Layer 7 of a small transformer language model trained on English Wikipedia (14 layers, counted from 0, width 96). Numbers have three digits each and are written without spaces.
A neuron adds its activation times its output weights to the MLP's output. To switch it off is to set its activation to zero at one token and run the rest of the model.

Output weights of the MLP neurons that the questions are about. A number n stands for (n - 500) times 0.0013.
n28: 545533447544629492507263397518276518420631512538423516574561387480321655393634407643398550337455497372395376562497282512388508375396372607463508480354465452503677350500462515608446607491606567569509650530489425443562524464517435389455414492339527571493407432749670441491858468537491515523
n48: 588565708516488318264524610648465575592636310645384668385513458494468390443599377441378451482549494595466627421461479493431479551512711461503609428507650411388699533516462537497413427339430436274365406672536517542524480340490579666607183421596530585522437377731620479294319465462567652413
n64: 578334410356539420605465273752555483523491524410536488557448813478281290437524327483407618452667437487465346470677605465317554541616479739654358701367429634535617514542516469580594610592451381585517463387441471466491606807700389400573409408364551507654574500602475457442351490562414390335
n72: 544551665519593562394541605429315513519461381613456562476237628419657333718440487477536521577612449648418504511429483317542558603388520669500482525341425384483539470601584507457648561462772513512221458488336589590464465472494731304704381439614335310583563554456300548493632306531414490679
n188: 466433603487318445507417494484503433407569487462515405355378381497628681772400520580225479473329569485370303355469473424314386326512581419318592543642478545574497523506623513530426500472333553552702516622471563585393580609673436314412453539349497660450657676553555564689341578488562588379
n200: 317604519550418720442514435543601467361585426628327521695710418620493320422537401204483416497463523610413529493417650490542585694624537724426562430315326517291507378497692424462451410571278717647573556515512648439560548516556433595520549656491372613655471625514602240507589510484344514500
n224: 429448404597657436469370431483537527467451581573484500316399500411503337520394249599162386503395397522489547571610478510311579649561439600497522209483385643412437599516654559617575516409431444536387661400577486466427521583457496416459443450371326598347390627156261379561383448523546432848
n249: 466740381469457453544544615517349500425345683390359513339518534635459472353295447444521755572644610378496579809587332514655503349274571488524445453606587655467483627282761583585455409594446511525396469390525539580421494263414639419546555856447648476500564493311338430563375568564493567490
n251: 657536348497391229426380497570320468531448346484583509438226710361466337444487601558409698593593450627560459567632620560534383409537445686512479543316487571624437448460298431422532646528490540382532719633451495445636477373538611377431566482506548241493581454527336544510570379405497448706
n262: 408518475484409583371455615480672510558518573659532443537411584622674353578470480450333506692590445565155553657600436377388609488506290733522420427463391373521461641364245541469819586363541388473467444387296629407685365553623413479517420546485577431368430560366492503503443542589403621375
n277: 457373444579585416679435704421485424419484417568490456282628388376385519625587493458423361306218676621403478381414592539412500691457451549500397341559573545493442447334415653441519542520433553497329686449531441494441574741466395580592344355525584459400582327345542511552321963477473377562
n299: 570387497520575506515404532702807474574592450390554494329598661456282584458383570672527444472510474398686582613697518469218580546497523380405414591454648457411400604557234409339515570366601568346451425436395632437354321475532521588604476466477314500467431557695367601526344609566474430761
n305: 468413345240586530552440561515372615573631427473456415615347450346479663624430475558580438500552527560412373463411600459682690533494491314623390711619427723604215506404564556446589646567407556451392569506445521533412441491369525465552640548373540379617561451465622494527479576561638384644
n355: 343748310591497538507385598294561599642543509518406656734488404466657480433473473632370600545611626621553564477616440287468327464443569513512458574674405352628456509557490528363533669425619475519438473392649574386602606413532466447533554436473434399507529474636522572557345503414578503388
n369: 621451680515535226560400773577403734388762459653625460634473358560504580482196829496601427615459598503380496529339607423406524394278601520396490628593559474566493620657656542699667483557333389477643375438483491439419464465420336583489707337401466270504396368346373633504483665326471444445
n380: 506517572345494483283444515441480459518401500324217520619481503399592525408624404655490653450443269550307456521517490377586426584452646448421415527389594592418537624596372471341575547579539413601410634323622468380435332494629513410503633406497396281636605530761385487553605619365451465438

Each question names a token from some text and the token that comes next. It shows the activations a of the neurons there, in the order above. A number n stands for (n - 500) times 0.012.

Then comes g, the gradient of the next token's log-probability with respect to the MLP's output, scaled to length 1. A neuron's effect is roughly proportional to its activation times (output weights . g). A number n stands for (n - 500) times 0.00082.

"on", then " E"
a: 461514477468500500537514499709523473499508501488
g: 601540610354624632454551481601525505505445696668561335635550389401725389432569419405326499688401405340465464382748546522341458386469643474460488369272482551496356238663495391107579661474235469396362512416311589369566731488614658385418633471560406549490349658568478285648403660580303512474
Which neuron, switched off, lowers the next token's probability most? n262

",", then " Ph"
a: 519493505453513348482500501513491391499517516497
g: 798428329438507422338507705309599509394394581450556181451492825431089565362464412598437675532464506361539610642364576437540387680587468535388421511532396543525543525442565504311348735349613358463351410557443560482379586322275390344426621621472526651612597532416336547454513347600688544630
Which neuron, switched off, lowers the next token's probability most? n200

" was", then " rec"
a: 500530388489503457526542519545476497498477501538
g: 598417537613474500564363389673509464504568557313496630471367599542493537388737231472383296680712629392383472615436499386750717374454662442512213296486591684584460432274507547520446270336445424359470363487579455587619746533538400365209401544414387452599504412499401270373442506324330663522
Which neuron, switched off, raises the next token's probability most? n64

" re", then "pl"
a: 480503506504517492525535503480500503500495732524
g: 624493491503385406506519428566538667459569363520634629554621451579367307428249420309730324540693383315573358580421651529602421532569506558461288551484475611727456773660435715550402606521479555542483283510610436743564355453808452280375571515379508648231564602475586704346552587517427748383
Which neuron, switched off, lowers the next token's probability most? n369

":", then " 5"
a: 517396462452474534481500562500484386501416503503
g: 390450220389445532530270489590472653586444478614518624609586466522630659696676476394389586298522546533599464275351548337717432703626602530516384319582560380576483560297431527625497368525385667191376528342551482558393495324379349570521630352550279344687415541518635586159524437629608713490
Which neuron, switched off, raises the next token's probability most? n48

"ter", then "ed"
a: 481493358501470505488469523483325481493495504500
g: 412376413567443618484396328523586621671622436356412600563686611561703254461432493430486429576639392477696599367330454521344408514540400547520473476502602347394448662715517318474586598431365487510506483568584656589619296266584362496509418871594436580439335378457525328325809278348331767387
Which neuron, switched off, lowers the next token's probability most? n277

"or", then ";"
a: 490482497497627502501472508554494513532485504550
g: 347394639402371652623228459419593708561337457327389473424396471405382572250428605651253539446290413848585555484350642340581444371536289546407539584756438518592466282543491402459379647466345560543652316381345482481503418434426599485610452576280530597403310524703410727436395493481491621364
Which neuron, switched off, lowers the next token's probability most? n188

"il", then " two"
a: 495521300514492481491494507494490522508948506497
g: 754501392362556686498698506438535429693528455701511342588464465723546653608481612427688503680553413354396459251428484511465556691489388328503671404349542142544511574332340461562349595329323623505426443406547372668682665742503562490538454681647596364694683708412540489520555651674520451506
Which neuron, switched off, lowers the next token's probability most? n64

" 193", then "2"
a: 506508539584529487760643529500509522484538499501
g: 622388475396450484549493254552767591231273417575553577382601591541425523303347674577640657560532663657530604640505503346584406473379538536686465433557470544543819598261596505362647579589457717501489700541248369577490749276434441363363528505376359477523693467430541447516373768385576638479
Which neuron, switched off, lowers the next token's probability most? n249

"ri", then "ang"
a: 493326431484504494503493519506509431487498478482
g: 560421399524651494475346421515650440453234596471645209650401606491615669599461555541430583561219603214747537390492593573439358344357370405447456472378669649575361280496392482492120494457692416543669578347283292403503614395485411644564396372383475698632524459502456543599540678490398483424
Which neuron, switched off, raises the next token's probability most? n299

"al", then "t"
a: 510494502492500480462361500486512505464498529375
g: 320583516476539375533495429319493448386341473544361444295600719522572417573517350481604372597545491509608358423394558678558306392586412621706295448427517525433400570939344205285494494592660565691563608404422725408556572348592437821585444591652580539378604475382489314515686360412395555440
Which neuron, switched off, lowers the next token's probability most? n249

")", then " |"
a: 493484500502491490483514519488493486509503493425
g: 708432185445388495335434648599621419639456553583528484339569395419557532490352551428451608602509387448584572535620577779417320380527135348734643370537436457447341486557591573613536471276292600524574302689408521438495607434364707523453258528495511553286321524704347531426522611748613535657
Which neuron, switched off, lowers the next token's probability most? n380

" at", then " 0"
a: 499420490491504510502718511503499536506675496508
g: 710381390543633556339331114546524580406388397558636743717507652685429625703854505471500574502491696518495309519528552362638411544639417542571514514453447458452475300437296520385428377638459636635699490559633490810350688329588508295511600571479593505611529541578341512585546627541663519440
Which neuron, switched off, lowers the next token's probability most? n48

" rec", then "ord"
a: 526502438458518500696507500514476506469480494513
g: 462407576522268314477468690391451661292444544399525563622509355607509579545658622603641354627524625384598517344360509423460514682226313602495629306543505592487374588522524618590490438239466344578461537212388394390602538532500674605538428433164384548572652701452371636561441707710745521702
Which neuron, switched off, lowers the next token's probability most? n224

" t", then "it"
a: 511477499485497501492470495496474493507500496539
g: 328307258601529343390428568358591319389546157714652759304632478532612449544566584535562448502535614421600368411585454532283459537602429466384340522829593395533516520343409362470404366481755491462437532632410415358493607591466392504587435620245392579370455532557487519170642492385640515718
Which neuron, switched off, raises the next token's probability most? n380

".", then " The"
a: 452527576501506487486864518500504449518510477530
g: 477608457553332479567437334450671537578602583540360633598510616499369646659746446638624501334615658388706423468428315506443534745328335544458497504501337380498361314705355457689491772477664400444523408674565384579604132708535303621496532513349541485533621483406496574632544430541390446844
Which neuron, switched off, raises the next token's probability most? n249

" l", then "y"
a: 502498467465486503514511521502523500502496532492
g: 577446406438555353517432376674678517613453639539448507530500666460578515392406288702504396240756513599669555389584483399456673505747773460594372363476438699482655292414675279431530561664429601479545494335719674422623662588473592739431513352219534474520557630455562556584470436569223676411
Which neuron, switched off, raises the next token's probability most? n64

" 5", then "th"
a: 481494589468493488498596441498521508516503509502
g: 476582542533637673417441538377420581446302380751308500589613303385446515657458716640623388377349688370416511589425523468284525425525666411426856472517687387416575435386804521397571473643403522629505695480673504493707425340538591306136437505364495447517477389528443439351449534341483699415
Which neuron, switched off, raises the next token's probability most? n64